Layer 6 of a small transformer language model trained on English Wikipedia (11 layers, counted from 0, width 64).
A neuron's activation on a vector x is GELU(gate . x) times (in . x), where the dot is the dot product.
The model reads these tokens: "=" "He" "ath" "=" "=" "=" "\n" "-" " Heath" " Super" " So" "are" "r" "\n\n" "=" "=" "=" "He" "ink" "el" "=" "=" "=" "\n" "(" "He" "ink"

The vector x that enters this layer's MLP at each token. A number n stands for n times 0.03.
0 "=": -22 3 -1 43 -26 10 28 19 8 -4 18 -9 12 9 24 -7 -11 51 6 35 -21 2 -14 10 -8 -1 -23 -3 -5 11 -15 15 -60 4 -15 -39 0 -7 12 9 1 -8 -60 -17 23 18 29 -22 -9 -9 -6 -12 -20 55 60 50 8 -10 40 12 -10 -35 24 -17
1 "He": 47 13 14 40 24 28 -36 10 9 25 39 -22 3 28 38 -25 4 21 -14 37 -7 26 -22 4 2 7 -5 -11 31 -27 -15 15 -6 22 28 -37 22 -18 -5 24 -23 29 38 -5 26 11 76 -29 -5 7 19 -2 -30 -2 22 53 -3 -39 11 0 -45 6 19 -8
2 "ath": 10 28 17 35 2 17 16 0 15 19 33 -1 -9 23 13 26 -4 67 -25 31 6 -7 -7 35 20 2 -13 8 30 -24 -16 16 -49 1 -4 -46 0 -13 -5 37 -50 33 42 9 5 -12 18 -51 -8 -13 12 15 12 12 47 47 17 -1 4 14 -11 -26 -6 -12
3 "=": -24 -4 -15 41 -4 10 29 16 6 -27 14 -11 17 1 18 -14 -1 60 -2 33 -23 -2 -7 -6 13 4 -54 -9 -4 9 -38 26 -60 21 -15 -44 -10 -13 -3 -9 -12 7 -43 -14 -7 10 29 -2 3 -17 10 -7 -19 24 78 53 18 -27 27 14 0 -25 14 13
4 "=": -22 -7 -22 41 -2 -1 21 19 11 -25 28 2 22 2 12 -20 -8 58 1 34 -23 -1 -4 -5 14 4 -49 -8 -1 -6 -37 25 -59 16 -20 -42 -14 -10 -1 -4 -11 7 -43 -10 -9 18 30 0 -5 -19 13 3 -16 26 71 55 25 -30 19 11 2 -23 18 12
5 "=": -19 -9 -25 40 1 -8 16 20 14 -25 38 9 26 2 10 -25 -12 56 0 33 -22 3 -3 -6 15 5 -44 -10 2 -15 -36 24 -58 13 -22 -40 -15 -7 -1 0 -11 7 -41 -8 -11 23 30 1 -10 -19 14 8 -13 27 65 55 27 -33 14 8 2 -25 20 12
6 "\n": 5 -38 -9 35 6 -1 -40 25 34 6 -5 11 9 19 -3 5 1 54 -15 32 -15 5 -14 -28 -28 18 -1 -3 0 12 -18 21 -24 2 1 -37 -7 -14 9 19 32 40 -36 20 -5 34 17 14 12 -1 -14 -46 -31 28 -21 60 -11 -14 24 -27 -22 6 -9 -26
7 "-": 29 -1 8 30 9 14 5 17 31 8 -19 8 5 12 16 33 -42 56 -1 23 -39 17 56 32 -13 9 -39 2 25 -2 32 -5 -16 18 -18 -28 -12 24 -19 -6 2 48 -50 2 17 1 26 -1 -3 19 -28 -14 -7 -11 32 57 1 -4 19 -4 -10 5 -26 -34
8 " Heath": 56 22 -11 21 13 36 -42 15 35 -15 -24 -28 -13 42 2 19 -50 37 -11 -4 -4 12 -14 -3 -10 14 1 -10 29 19 -20 8 -9 -32 18 -46 6 19 -10 17 2 17 27 27 -26 -12 15 -67 16 -8 20 -26 -5 -10 25 47 48 -5 39 14 1 -11 -13 -21
9 " Super": 36 24 17 18 -20 34 -23 39 26 -2 12 -38 -6 0 -6 -6 -38 35 -16 22 -25 -16 23 -15 -28 -33 -7 -13 17 5 -38 6 -33 11 17 -57 13 27 -21 -5 -5 32 19 29 14 18 19 -64 -11 2 1 -44 18 -9 22 47 41 -9 -24 -23 1 -10 23 3
10 " So": 29 14 -10 18 -2 10 -61 34 58 21 31 -37 -5 -24 23 -23 -17 19 -19 9 6 -2 4 -39 2 -10 0 -32 43 10 -14 17 -10 23 -14 -42 35 12 -4 4 -1 57 25 14 14 34 17 -54 -2 -19 42 14 8 -60 30 46 8 -24 -33 -15 3 8 14 -10
11 "are": -6 9 9 14 -35 0 -13 16 20 26 44 -34 -23 -9 26 -8 -7 50 -9 6 4 -28 -43 -16 19 -10 -16 -54 44 15 -21 25 -45 -24 -1 -31 16 -16 -8 16 -5 59 51 -16 -8 12 -8 -60 16 -11 12 2 4 -25 -30 44 15 -17 13 17 45 5 -20 -3
12 "r": -22 -1 -5 13 10 24 -4 15 17 -14 19 -34 -18 -1 -2 -6 -18 35 -1 -18 -11 -38 -29 -26 10 -7 -43 -15 15 2 -11 28 -41 -16 3 -38 20 2 -3 31 24 25 35 43 22 -16 10 -71 29 13 -9 -18 -22 -28 5 49 44 -18 12 6 16 12 -39 27
13 "\n\n": 0 -5 -3 25 -9 45 -28 24 28 -8 -47 23 -2 34 20 28 3 63 15 25 -29 -7 -7 -25 -12 4 0 8 2 9 -10 25 -13 2 2 -43 11 9 -5 2 33 46 -53 19 -25 40 -17 29 7 -9 -14 -44 -24 23 2 53 -4 -30 24 -36 -1 4 22 -3
14 "=": -8 -8 -6 27 -13 4 39 10 7 -27 -31 -13 -2 0 15 12 -3 66 -6 15 -31 46 -8 -7 9 -9 -47 -16 4 22 -18 37 -67 24 -24 -39 -1 -5 -14 -17 -6 39 -40 -10 -43 8 46 19 -8 -7 9 -18 -16 33 93 48 7 -29 42 20 -8 -17 24 -1
15 "=": -9 -12 -12 26 -7 -7 27 11 11 -27 -5 3 8 6 10 0 -6 70 -5 20 -28 32 -6 -24 7 -7 -45 -16 3 8 -25 36 -70 25 -23 -42 -5 -6 -10 -14 1 31 -42 -5 -30 27 43 21 -8 -13 9 -6 -7 36 83 51 12 -33 28 17 -6 -19 23 -2
16 "=": -9 -13 -19 26 -2 -16 18 14 15 -26 16 15 16 8 7 -10 -9 70 -5 24 -27 22 -5 -25 8 -5 -43 -15 2 -7 -29 35 -70 22 -23 -43 -8 -2 -8 -10 1 24 -43 -1 -23 37 39 20 -10 -16 11 3 -5 35 72 52 20 -36 18 13 -3 -20 23 -1
17 "He": 60 12 10 17 28 -4 -43 8 12 20 49 -13 -1 29 32 -31 11 34 -23 32 -11 45 -25 -17 -6 8 3 -12 38 -32 -21 23 -12 36 44 -44 20 -28 -11 21 -23 42 46 0 25 31 84 -22 -16 9 24 11 -22 0 17 49 10 -50 8 3 -42 8 32 -3
18 "ink": 22 -18 1 15 12 14 9 -2 2 -18 18 -12 -12 25 -6 24 -12 67 -36 -2 5 -4 4 -4 20 -4 7 18 6 28 -19 28 -8 -4 38 -36 -14 -12 10 9 -25 45 44 -2 7 20 15 -92 4 14 -23 13 21 -1 17 37 32 -19 2 -3 4 -5 -4 13
19 "el": 41 11 -20 10 13 8 -18 28 15 5 6 -22 -10 10 17 -19 1 52 -15 -2 1 -35 -33 -25 6 10 -26 21 16 6 -14 32 -20 26 23 -53 11 -18 -28 2 7 28 48 20 37 -6 -4 -82 -7 29 -10 24 -12 -24 6 40 15 -1 31 10 -26 8 -14 -2
20 "=": -15 -10 -25 21 1 4 23 7 22 -34 10 8 18 9 13 -19 4 71 -4 22 -26 4 -4 -25 8 -4 -47 -13 -5 3 -39 40 -76 30 -19 -46 -7 -7 -12 -15 -12 16 -49 0 -19 28 28 13 -2 -11 11 -2 -12 26 80 49 39 -44 24 13 3 -14 21 4
21 "=": -13 -12 -29 21 3 -10 13 11 22 -30 29 19 26 9 8 -27 -2 69 -5 24 -26 9 -2 -22 9 -3 -42 -13 -2 -12 -38 39 -71 20 -25 -43 -11 -4 -8 -9 -10 13 -47 1 -20 33 30 15 -8 -15 13 8 -14 29 68 51 40 -44 12 8 4 -17 22 4
22 "=": -11 -13 -31 21 4 -18 9 13 21 -28 39 23 30 9 7 -32 -6 68 -6 24 -25 13 0 -21 10 -1 -37 -15 1 -20 -36 38 -68 14 -26 -41 -13 -2 -7 -5 -9 11 -45 2 -22 38 30 14 -13 -17 15 13 -11 31 62 51 41 -44 6 5 5 -21 24 3
23 "\n": 12 -41 -11 15 7 -11 -50 25 41 5 -3 18 7 25 -5 2 6 63 -17 26 -16 21 -16 -41 -40 17 3 5 3 14 -21 28 -31 1 3 -41 -2 -11 4 13 34 48 -42 31 -21 50 15 24 22 5 -10 -49 -28 34 -31 52 -3 -17 12 -29 -18 4 -2 -33
24 "(": 8 -20 -5 23 3 9 -16 18 -19 27 -39 2 -39 4 -12 53 -19 60 13 3 -26 6 11 39 -38 -32 -9 15 13 -16 -32 34 -44 29 -1 -24 -9 2 11 -41 -13 45 -5 0 -37 18 46 -12 -5 15 -57 -35 -20 8 26 49 14 -16 -43 27 -24 -12 -4 -60
25 "He": 51 16 -6 11 17 32 -55 2 12 43 9 -14 -20 39 48 -5 8 11 -2 2 10 29 15 2 8 -5 -5 5 26 -43 -16 29 -13 21 30 -29 31 -16 -26 9 -25 87 37 -2 -27 50 79 -47 9 7 34 -1 -35 -25 50 41 -20 -47 -2 -19 -54 3 3 -12
26 "ink": 12 -20 2 8 4 32 -6 4 7 2 -7 -19 -26 23 10 27 -20 58 -24 -22 15 -20 35 0 37 -17 3 1 -6 13 -28 30 -8 -15 36 -28 -6 1 8 0 -19 75 55 -4 -8 28 11 -85 26 7 -12 0 9 -18 32 32 27 -18 -16 -17 3 -13 -24 4

Each question shows the input weights of one neuron of the MLP. A number n stands for n times 0.01.

n208 gate: 9 -14 -6 -21 -3 8 -9 18 -12 -29 31 5 -27 -36 25 -9 15 -5 -10 43 -17 9 5 5 6 8 5 -39 -26 -10 31 -15 25 34 58 -3 -11 -7 -1 -1 -2 -13 14 52 1 -23 16 -12 -36 -21 19 39 5 1 -22 24 -21 6 25 1 -9 -4 16 20
n208 in: -11 -24 5 2 28 19 10 -13 -49 -23 -8 -31 -14 20 -17 -15 5 17 -4 -29 -27 22 63 20 25 -24 14 19 1 28 4 -11 -8 14 -16 -1 15 36 -15 -3 -29 -9 26 25 62 -16 1 6 -23 -44 1 -15 8 8 31 -1 -23 -11 -2 -8 -30 -33 -7 8
Which token does this neuron like most? 1 "He"

n143 gate: 11 10 5 -7 -33 3 -10 23 -29 24 -10 6 12 -23 -33 -8 14 -10 8 10 -21 -11 14 1 2 12 -26 -38 -30 11 9 10 15 -55 1 6 24 -27 -45 -1 -17 -8 3 22 -14 -34 -22 -13 5 -24 38 -17 17 -20 3 12 -2 22 2 -9 1 29 -18 -22
n143 in: -5 -37 -1 -1 8 -54 6 -1 -14 27 2 -5 -37 28 -1 -32 -3 -9 16 -21 -12 21 5 -18 -44 40 26 3 1 -8 0 -3 23 -11 7 -7 -21 18 1 5 -3 -1 8 -9 44 -10 19 16 -6 -68 27 -30 4 8 35 50 14 -8 9 -18 25 -28 20 9
Which token does this neuron like most? 8 " Heath"

n22 gate: -54 15 23 -12 -2 -15 12 -16 21 13 -24 6 28 -11 -14 32 8 -20 22 38 3 2 19 21 48 -22 39 19 5 35 -1 -6 -19 -7 17 26 -4 2 10 -16 -33 5 1 -23 -3 -3 -21 11 -8 20 9 9 -5 21 30 -22 -9 -1 -27 -11 -23 -25 6 -25
n22 in: 25 23 -22 -5 -36 15 6 12 5 -4 -16 -4 -6 -22 1 -5 -39 -2 -19 -30 -16 -18 37 25 -22 6 -11 22 -12 -20 3 3 16 -6 -3 35 19 15 2 -15 -1 -23 -44 24 -11 -18 15 60 48 -1 -1 -12 -8 -3 7 17 -6 9 -8 -44 8 4 20 20
On which two tokens does it fire most, strongest first? 18 "ink", 26 "ink"

n251 gate: -21 -6 -10 -6 21 22 11 -20 -22 -28 -19 13 -13 -16 43 -4 5 -14 10 34 23 9 4 -10 26 11 -27 -7 -24 -47 1 26 26 -27 14 61 -5 6 -5 25 -17 -23 -11 12 25 -14 -18 20 16 -7 20 -24 -14 1 -24 -4 -26 20 -22 -7 -24 -22 -19 10
n251 in: -13 31 -18 17 -56 -12 -20 18 1 12 -10 13 -10 -30 -4 -15 -46 -15 54 -40 9 17 -19 -12 19 -11 25 9 -64 15 31 -12 -11 -3 0 37 4 -39 13 5 -4 24 -2 -7 -30 13 -30 -2 -11 -2 -9 30 -2 -15 24 -9 7 -10 19 39 21 50 19 -17
Which token does this neuron like most? 1 "He"

n63 gate: -6 -18 7 -22 -39 -14 31 -6 22 -13 -20 25 18 -11 -7 34 -4 -23 14 -2 20 1 9 2 33 11 -13 10 1 24 27 -33 18 -9 -1 -14 -2 7 -7 -37 21 11 -30 -1 -25 7 -28 31 21 11 -7 -4 3 -14 22 -24 6 -19 -10 18 -5 -20 -8 19
n63 in: -10 1 -14 -23 5 -12 -12 -6 27 1 16 -29 11 -24 -25 -15 -11 4 16 -4 5 -11 -7 25 -6 14 1 19 -32 15 29 12 9 -41 1 14 4 6 -8 1 -35 16 -5 22 -1 -25 -47 19 -6 18 -13 21 -8 -41 27 8 23 -23 8 39 -18 -22 -13 34
Which token does this neuron like most? 23 "\n"

n24 gate: -3 -20 -15 27 -6 -47 11 -6 33 -56 -19 41 -2 -33 17 48 20 -13 33 -16 -1 -1 20 -13 14 10 0 -47 -3 -15 -27 -22 7 -9 -25 -5 5 -14 7 -20 -2 -42 7 14 41 0 -19 -4 0 9 35 15 4 -12 16 -10 -3 34 -5 19 22 -12 -3 -25
n24 in: 5 16 -14 -5 -9 47 -34 -10 12 -17 -23 31 17 -8 29 -39 29 -33 -51 -6 -14 -23 -29 44 7 -20 -18 -37 -7 24 -24 8 5 -17 4 -24 -23 44 -34 15 22 28 -61 43 10 -63 11 15 -31 1 -12 -22 -26 -37 -19 15 -16 -38 -32 -21 -23 17 -8 18
On which token does it fire most, and how strongly? 2 "ath", at about 0.2

n41 gate: -1 65 32 -10 -18 0 -9 -25 12 -9 -18 26 -20 -10 -11 15 -21 -7 37 -3 -32 -22 -15 -10 7 11 23 2 -1 20 -3 -30 -17 35 10 4 15 19 22 12 -23 16 28 2 -5 -30 -12 -29 11 -7 21 -2 -39 13 -6 -16 30 -29 14 -3 -20 -20 -4 -11
n41 in: 45 -18 -8 4 -4 -32 -12 6 34 -7 -4 32 -22 -25 2 1 15 6 33 -25 -40 -4 -34 9 -15 -5 8 11 -20 -17 27 12 4 -21 -1 -15 -22 1 1 18 12 -5 -28 -11 12 -10 3 3 -5 22 7 7 -10 -14 -11 12 -18 -2 11 38 -49 7 6 49
Which token does this neuron like most? 19 "el"

n206 gate: 21 -19 -25 10 0 17 -7 13 -24 42 3 -9 24 23 13 7 -1 -7 -31 8 10 -3 19 44 -8 14 -18 3 -25 37 -25 -30 24 -2 -4 1 2 -1 -12 -10 6 16 13 -54 -20 15 20 10 46 13 18 31 -6 -2 -29 -15 -1 17 18 6 27 -22 -18 -21
n206 in: 6 -6 18 -14 -3 -9 -2 12 5 -17 42 2 -4 -7 28 -16 0 9 -14 -1 -22 -25 -39 -20 42 -17 -12 -15 2 -24 -18 29 -6 6 47 15 10 -28 22 -4 -10 -13 22 -18 -8 -12 1 -9 -13 1 43 12 24 -31 30 -8 17 -1 -24 12 -4 -27 -2 8
Which token does this neuron like most? 26 "ink"

n236 gate: 12 43 7 -7 -14 1 35 -22 23 16 -18 13 -1 -15 -16 35 -13 -8 24 -27 7 21 -13 -29 50 -21 21 -7 -34 29 51 -9 17 -23 -23 38 1 7 19 16 -12 2 -18 -26 -23 -23 -28 31 5 9 5 23 30 -5 -10 -4 21 -2 5 -10 -13 -12 2 -1
n236 in: -21 -15 -1 -3 -7 -21 1 -22 21 -31 -25 -15 -8 1 -8 -30 61 -20 30 -9 21 -16 -1 13 8 23 33 -2 24 -25 29 7 4 -27 4 -6 -52 -46 30 21 11 -39 3 8 -16 22 -10 34 -19 16 25 37 -1 17 -24 24 25 29 13 -18 -16 11 6 1
On which two tokens does it fire most, strongest first? 7 "-", 14 "="

n69 gate: -1 -7 -38 -40 17 25 -12 -13 36 32 29 6 14 -6 28 9 -16 -10 10 8 9 19 -40 -1 19 49 -18 -3 -25 -27 2 16 2 32 -12 12 -15 -15 16 -14 13 -4 -11 -21 12 17 1 9 -12 16 -6 21 -8 -1 25 -25 8 -25 17 5 6 14 -31 -8
n69 in: -31 -8 -22 21 13 -14 60 -68 -17 15 -16 15 -16 28 -2 29 10 7 5 16 2 -3 -4 -1 -4 19 2 23 -4 -12 -17 4 -6 -11 -14 7 -10 14 19 2 28 6 -15 13 -1 -6 28 -3 -16 -25 -10 -17 -14 -50 5 6 18 1 14 13 -7 26 -11 -2
On which two tokens does it fire most, strongest first? 20 "=", 21 "="

n162 gate: 19 -15 12 8 -4 -10 25 -15 -15 -17 -34 19 26 26 8 -14 -22 -18 4 1 65 31 -47 29 -16 -1 0 -4 0 -17 -12 -13 7 -16 34 8 19 -4 -3 13 -28 12 30 -6 -21 14 -8 -31 5 4 14 19 24 20 -7 21 2 -24 7 21 -12 1 5 -25
n162 in: 18 8 30 17 40 -15 23 -60 -37 -24 -12 -3 -12 2 1 3 13 -13 4 16 10 9 -36 23 5 8 -5 -3 2 -20 -5 -12 -40 43 26 21 4 -11 16 3 16 -13 -21 7 26 16 5 -4 -5 -1 -21 -5 -28 -26 -21 13 2 12 3 -7 -31 5 11 -16
Which token does this neuron like most? 17 "He"

n45 gate: -29 -9 13 10 -10 12 37 -28 28 -5 -24 6 -9 -16 1 17 0 -35 -22 -14 -20 11 20 12 23 -34 -23 43 -42 39 3 -9 0 -6 15 13 9 11 32 12 40 -9 -18 -3 -5 -37 -1 34 -18 -6 45 3 -14 -48 -11 -20 -1 12 14 17 -20 28 -33 22
n45 in: 10 -40 16 0 -7 -49 42 -4 -8 -22 -38 -1 -36 16 -30 16 -32 -20 17 -45 5 22 -18 6 0 7 1 -8 11 -33 -29 4 -4 -11 4 22 23 -24 14 6 6 -10 5 7 20 34 -6 -11 -63 -7 -16 11 6 -28 -29 -5 -35 48 -20 11 -39 14 -18 -1
Which token does this neuron like most? 3 "="

n112 gate: -7 8 -1 4 -25 -5 20 -18 -16 -19 -2 2 -37 0 9 2 3 26 2 26 1 -23 -19 -11 5 -5 11 8 -11 -12 -19 1 42 -3 -24 12 3 6 15 -11 -6 -22 4 -11 14 12 36 29 -18 12 7 -9 9 23 25 -8 29 11 21 -2 -11 -1 24 -2
n112 in: -42 9 -14 1 9 -15 -14 3 -2 -3 3 1 -21 -4 39 4 8 -18 5 11 11 2 32 20 -25 22 11 27 1 -2 33 9 -23 11 3 -10 -20 8 -14 3 4 18 -21 2 -22 5 -16 -31 -18 -20 -30 2 -13 -10 16 14 -7 13 -8 16 -18 -17 16 12
Which token does this neuron like most? 0 "="

n159 gate: -12 5 -26 22 -3 -11 37 -36 38 18 7 10 10 -12 15 14 -2 -4 -10 9 -14 13 7 7 40 11 5 15 -13 -9 50 -32 -4 18 -40 9 -4 -5 3 -23 -27 20 -11 5 3 -53 42 13 20 38 5 14 6 3 -20 -30 -43 -13 -14 16 6 18 -13 -17
n159 in: 8 -17 -28 -11 -10 -10 3 -16 -6 1 -21 40 11 -9 -22 7 -2 -28 32 -8 44 22 2 -2 17 0 -42 2 14 51 10 -8 8 58 18 4 2 -19 11 -48 -27 30 -17 11 52 10 15 10 2 19 50 17 -4 -9 -9 -4 -5 17 28 14 -6 -4 4 19
Which token does this neuron like most? 24 "("

n246 gate: -58 41 24 -11 9 -4 2 4 12 -5 -11 9 0 -19 4 -21 -14 -1 -13 35 -9 4 13 -12 35 18 10 2 -22 25 34 -15 7 6 1 15 -13 -27 -5 5 4 -24 -4 -5 -5 -30 4 16 -4 -27 8 -6 -6 -14 -21 -13 14 26 11 -37 -8 -36 -1 -5
n246 in: -4 54 -39 -2 -17 -17 -19 44 -14 13 -48 -4 36 -42 4 -47 7 6 3 -3 2 -15 -35 -17 -7 -51 17 -32 18 -9 -22 25 13 4 22 -2 17 24 7 18 16 28 -26 36 7 3 25 -13 -7 -25 -39 7 1 -34 -4 18 -8 6 16 -46 41 13 -12 25
On which two tokens does it fire most, strongest first? 2 "ath", 7 "-"

n136 gate: -8 33 -10 6 12 43 -28 7 13 5 30 29 1 32 -15 21 -7 -12 5 -3 -7 25 7 -12 53 -3 -3 13 -8 44 47 -23 47 -41 -16 10 -32 25 6 -6 4 -9 -3 -42 -8 -34 -10 0 -7 44 13 0 -13 -1 1 -33 -21 28 15 1 15 -12 -14 -18
n136 in: -53 3 53 -20 13 0 -10 -23 -10 20 -17 -9 -14 -7 -39 18 25 -14 4 4 -18 -15 8 24 6 9 28 40 -10 32 6 -11 -25 -26 -13 -23 27 -19 -11 -10 50 -28 22 -15 -44 -23 -21 22 29 22 -6 30 -11 6 -47 16 30 87 40 33 -20 -28 6 23
On which token does it fire most, and how strongly? 26 "ink", at about 0.33

n154 gate: 29 10 -20 -10 6 3 -16 32 13 -6 -27 20 24 -23 -14 -5 6 3 -17 6 -5 -7 -14 17 20 1 -20 -10 13 -20 31 -5 2 -26 35 30 -40 11 -28 22 -15 3 17 50 3 13 -15 -19 -18 13 -37 10 8 -22 -16 -5 -13 16 24 12 13 19 2 10
n154 in: 12 26 -11 15 5 -27 -17 26 11 1 10 1 -18 -26 -27 21 45 -7 -4 8 5 3 1 4 -5 -6 -18 -28 15 19 18 -16 -14 -2 38 -35 -11 1 -16 -11 10 20 8 22 -19 2 -4 -19 -35 -7 -11 -9 -6 -35 34 28 -5 -2 -8 -15 6 26 37 -29
Which token does this neuron like most? 19 "el"

n244 gate: 1 -15 19 14 -1 11 6 -17 7 8 -53 -25 19 9 10 -18 21 -10 8 34 -3 14 -1 22 -4 -7 31 -7 -2 -8 31 -12 15 0 4 2 -16 30 21 3 -30 -18 -13 -24 36 -41 42 11 19 20 13 14 20 12 -23 17 -12 -21 5 -5 28 -7 8 12
n244 in: -2 -23 -5 38 -33 6 -18 9 -26 19 14 -5 -30 -6 10 22 -2 -7 -9 0 4 34 16 7 -10 -33 29 22 -22 -15 3 -13 19 -28 -35 15 37 -14 -33 9 0 -1 -1 6 -33 -18 2 -1 5 9 -2 15 28 -11 -5 3 -29 1 7 -40 -11 45 25 -29
On which token does it fire most, and how strongly? 3 "=", at about 0.41

n39 gate: 29 29 14 10 4 25 1 -14 -11 -17 1 23 -12 -11 -14 -7 0 -48 -16 -9 -3 -30 5 9 17 -20 9 -36 -2 11 9 -36 8 -14 23 -11 -17 -15 -8 8 -29 -6 26 3 -29 -12 4 12 2 0 -16 8 16 -3 -20 -17 -2 -1 -8 -29 -8 -19 -6 -22
n39 in: -53 -13 -33 7 -1 -61 12 -9 -4 8 -1 -51 38 19 12 17 29 17 -2 -6 19 21 37 1 -8 -3 -16 5 -19 6 -3 -4 -1 42 -14 34 -49 19 35 4 28 -25 -34 -18 21 2 -30 -5 3 -15 28 -16 -3 27 6 -10 -24 28 -8 19 18 1 16 15
On which token does it fire most, and how strongly? 25 "He", at about 0.73

n36 gate: 7 13 8 -12 -8 12 -3 -2 -6 10 7 11 -19 13 47 8 -10 -2 -25 -29 -6 -26 -23 -11 24 8 -9 8 2 -15 38 -11 19 -10 -9 4 -13 4 5 -12 21 7 -14 -13 -2 -19 -9 -11 -16 -14 -1 -11 -13 -18 -40 -6 8 -2 1 -32 14 20 -42 22
n36 in: 14 9 4 6 14 19 -42 15 17 -20 -26 -18 -12 2 20 -23 3 10 12 6 -15 -36 4 30 -13 2 -25 1 -29 -8 -18 19 -9 -13 -12 -12 19 27 -30 25 -2 19 -4 3 21 -28 6 -15 2 -12 0 -41 19 -18 1 -6 18 9 -29 -29 0 12 -13 40
Its three highest activations, in order, are on tokens 12 "r", 11 "are", 19 "el"

n17 gate: -34 -2 27 -7 37 -15 6 22 -21 -9 4 22 16 -34 2 40 3 0 26 28 12 -6 -25 0 -8 -13 22 -2 5 15 20 14 18 -61 -9 47 -5 -1 0 68 7 10 -3 -32 2 -26 -25 29 -47 1 45 10 12 -16 11 -4 14 -9 -13 5 33 -28 -32 -14
n17 in: 14 -26 29 10 0 8 -5 -2 28 18 42 9 16 43 27 9 17 -15 -33 -1 41 3 -29 -24 36 1 31 -22 -5 28 -1 -19 25 1 -10 26 11 15 -19 27 -11 -24 16 -32 -30 42 18 -13 -4 22 36 18 -1 3 -3 -30 11 -56 -20 46 -27 -48 -5 -4
Its three highest activations, in order, are on tokens 7 "-", 12 "r", 13 "\n\n"

n187 gate: 55 18 -44 -18 -21 5 -17 16 -27 17 -1 14 23 7 -17 -1 0 -13 39 -15 -32 26 18 -5 43 -20 -23 -26 -4 45 19 -35 -2 -1 -2 -5 -21 -1 25 -20 14 -17 -4 -6 3 -4 -11 -20 2 -26 18 -37 3 0 -5 -13 22 3 2 40 37 20 45 19
n187 in: 18 -17 29 18 32 -61 15 11 -17 22 -30 -3 -28 -6 17 -1 3 -20 -3 27 -4 12 -36 40 -1 14 -6 1 27 -8 7 -26 20 1 -25 13 9 -7 -4 -14 -59 -4 29 3 -52 0 9 -2 -17 -3 1 12 1 29 7 -2 -35 -9 40 -5 -22 3 7 -13
Which token does this neuron like most? 12 "r"

n84 gate: 1 15 -39 -3 13 1 -9 21 22 27 20 11 42 -1 2 14 -39 -38 15 -14 2 2 -3 -22 22 -1 19 -33 24 -32 -19 -17 -3 45 11 21 2 -27 11 -8 -12 -1 -1 9 -38 -11 20 -24 0 -15 -25 27 16 12 17 -24 -29 -24 -23 15 26 10 8 -29
n84 in: 32 -10 -9 0 -19 49 -1 -17 -44 -17 15 6 -14 -6 -38 -13 -22 -14 -26 -13 -26 13 3 25 23 -30 30 10 39 16 0 -30 -11 22 19 -1 12 10 22 -14 -4 1 24 22 21 -3 -12 -11 -38 1 46 8 -5 37 -8 -1 18 -5 -14 10 -43 -25 4 1
On which token does it fire most, and how strongly? 17 "He", at about 1.4

n30 gate: -6 -11 -18 22 -6 14 -2 -50 17 6 40 -10 2 -30 14 2 -20 7 -37 -28 -15 -9 -4 -4 8 -33 -25 -19 4 18 2 3 1 18 39 -1 -13 9 -28 43 3 10 -13 33 7 -10 -46 -9 16 1 30 6 -9 21 -55 6 5 -9 4 16 -5 14 -14 18
n30 in: 18 25 -6 26 -11 -13 7 11 16 -15 -15 11 -31 18 0 -7 -30 -16 -24 -5 -26 -21 -3 -19 -28 -13 -36 34 21 5 5 8 25 -21 4 -2 17 34 -47 30 22 2 -26 10 1 12 7 -25 9 -1 -28 22 -12 4 -48 -9 -8 34 7 15 4 -20 4 43
On which two tokens does it fire most, strongest first? 12 "r", 19 "el"

n254 gate: -18 -28 -11 -11 7 -16 -25 13 -2 3 -4 5 17 -22 5 33 -25 -9 26 38 10 29 20 -26 11 45 -15 -7 3 15 26 -45 13 19 22 36 -40 15 8 -33 33 8 6 5 -32 13 -6 26 27 15 -17 -3 -4 -5 10 -20 -23 4 7 24 -5 8 -27 1
n254 in: 12 -20 -30 -30 25 15 21 44 2 -43 42 21 -14 2 9 9 5 13 96 -7 -12 31 -9 -1 15 14 -3 32 -17 -1 -31 45 12 -26 -19 -6 40 13 1 -8 6 11 35 -10 48 17 2 -26 12 37 15 7 -13 -21 18 -23 5 4 28 20 32 32 15 23
Which token does this neuron like most? 24 "("

n155 gate: -4 -16 -1 23 18 8 0 -28 -6 -41 3 2 -12 5 32 6 28 -15 9 -27 -19 6 -22 -6 -15 28 1 49 22 5 -8 -31 38 15 28 -9 -7 22 18 -1 -5 -4 0 -23 -22 -11 44 20 0 23 -15 20 17 -1 23 -1 11 -23 34 8 -4 -3 11 4
n155 in: -9 10 4 11 24 -18 4 -42 -45 -20 -5 -5 9 2 20 30 4 -23 10 -1 -23 6 -19 -6 -13 7 -21 12 23 -9 17 -27 -20 0 24 -21 -5 24 14 12 -5 20 37 7 -8 -14 1 -26 12 2 -14 14 -9 23 27 -2 26 -6 28 -15 -19 -5 -1 34
Its three highest activations, in order, are on tokens 17 "He", 1 "He", 14 "="

n211 gate: 5 15 -14 -16 -39 40 -3 18 6 -1 6 7 -25 25 -26 10 -6 -4 15 -5 9 8 -2 -59 20 5 4 18 30 -14 25 -1 24 -16 1 -23 -32 -10 -3 -3 4 -10 13 -28 32 -48 -31 -8 11 31 8 -2 -7 40 10 -7 -15 -1 -8 17 25 -29 -5 22
n211 in: -2 -8 -19 5 14 16 -4 -1 21 25 11 -9 -5 -15 -24 40 14 -10 7 6 -12 20 20 31 9 -28 6 -1 -12 -3 40 -1 -2 20 13 2 -21 15 9 -4 30 24 -26 21 -51 20 -4 6 -30 -1 -23 -5 -37 -63 23 -14 9 -32 7 -2 -24 9 -14 9
Which token does this neuron like most? 0 "="

n60 gate: 17 2 -38 11 -6 24 -10 -23 20 -31 -8 1 -17 32 28 25 12 -33 6 -22 -23 6 21 -43 -13 -4 -1 -73 10 -7 21 -22 17 1 27 1 -33 18 16 -5 -16 2 -15 -21 -1 -18 3 24 19 -1 20 13 28 32 -38 1 13 23 4 -34 -12 36 -24 7
n60 in: 14 0 -14 9 6 -50 -13 25 16 -8 12 33 -18 -5 4 27 -37 -15 -3 14 -2 -54 56 -2 40 -12 33 -55 27 -23 14 -11 16 -18 8 27 -17 -27 -13 24 -57 -37 -23 8 -35 11 -27 -18 -5 -24 -30 -24 17 -3 37 -7 -19 -12 -1 11 4 21 40 -30
On which token does it fire most, and how strongly? 12 "r", at about 0.3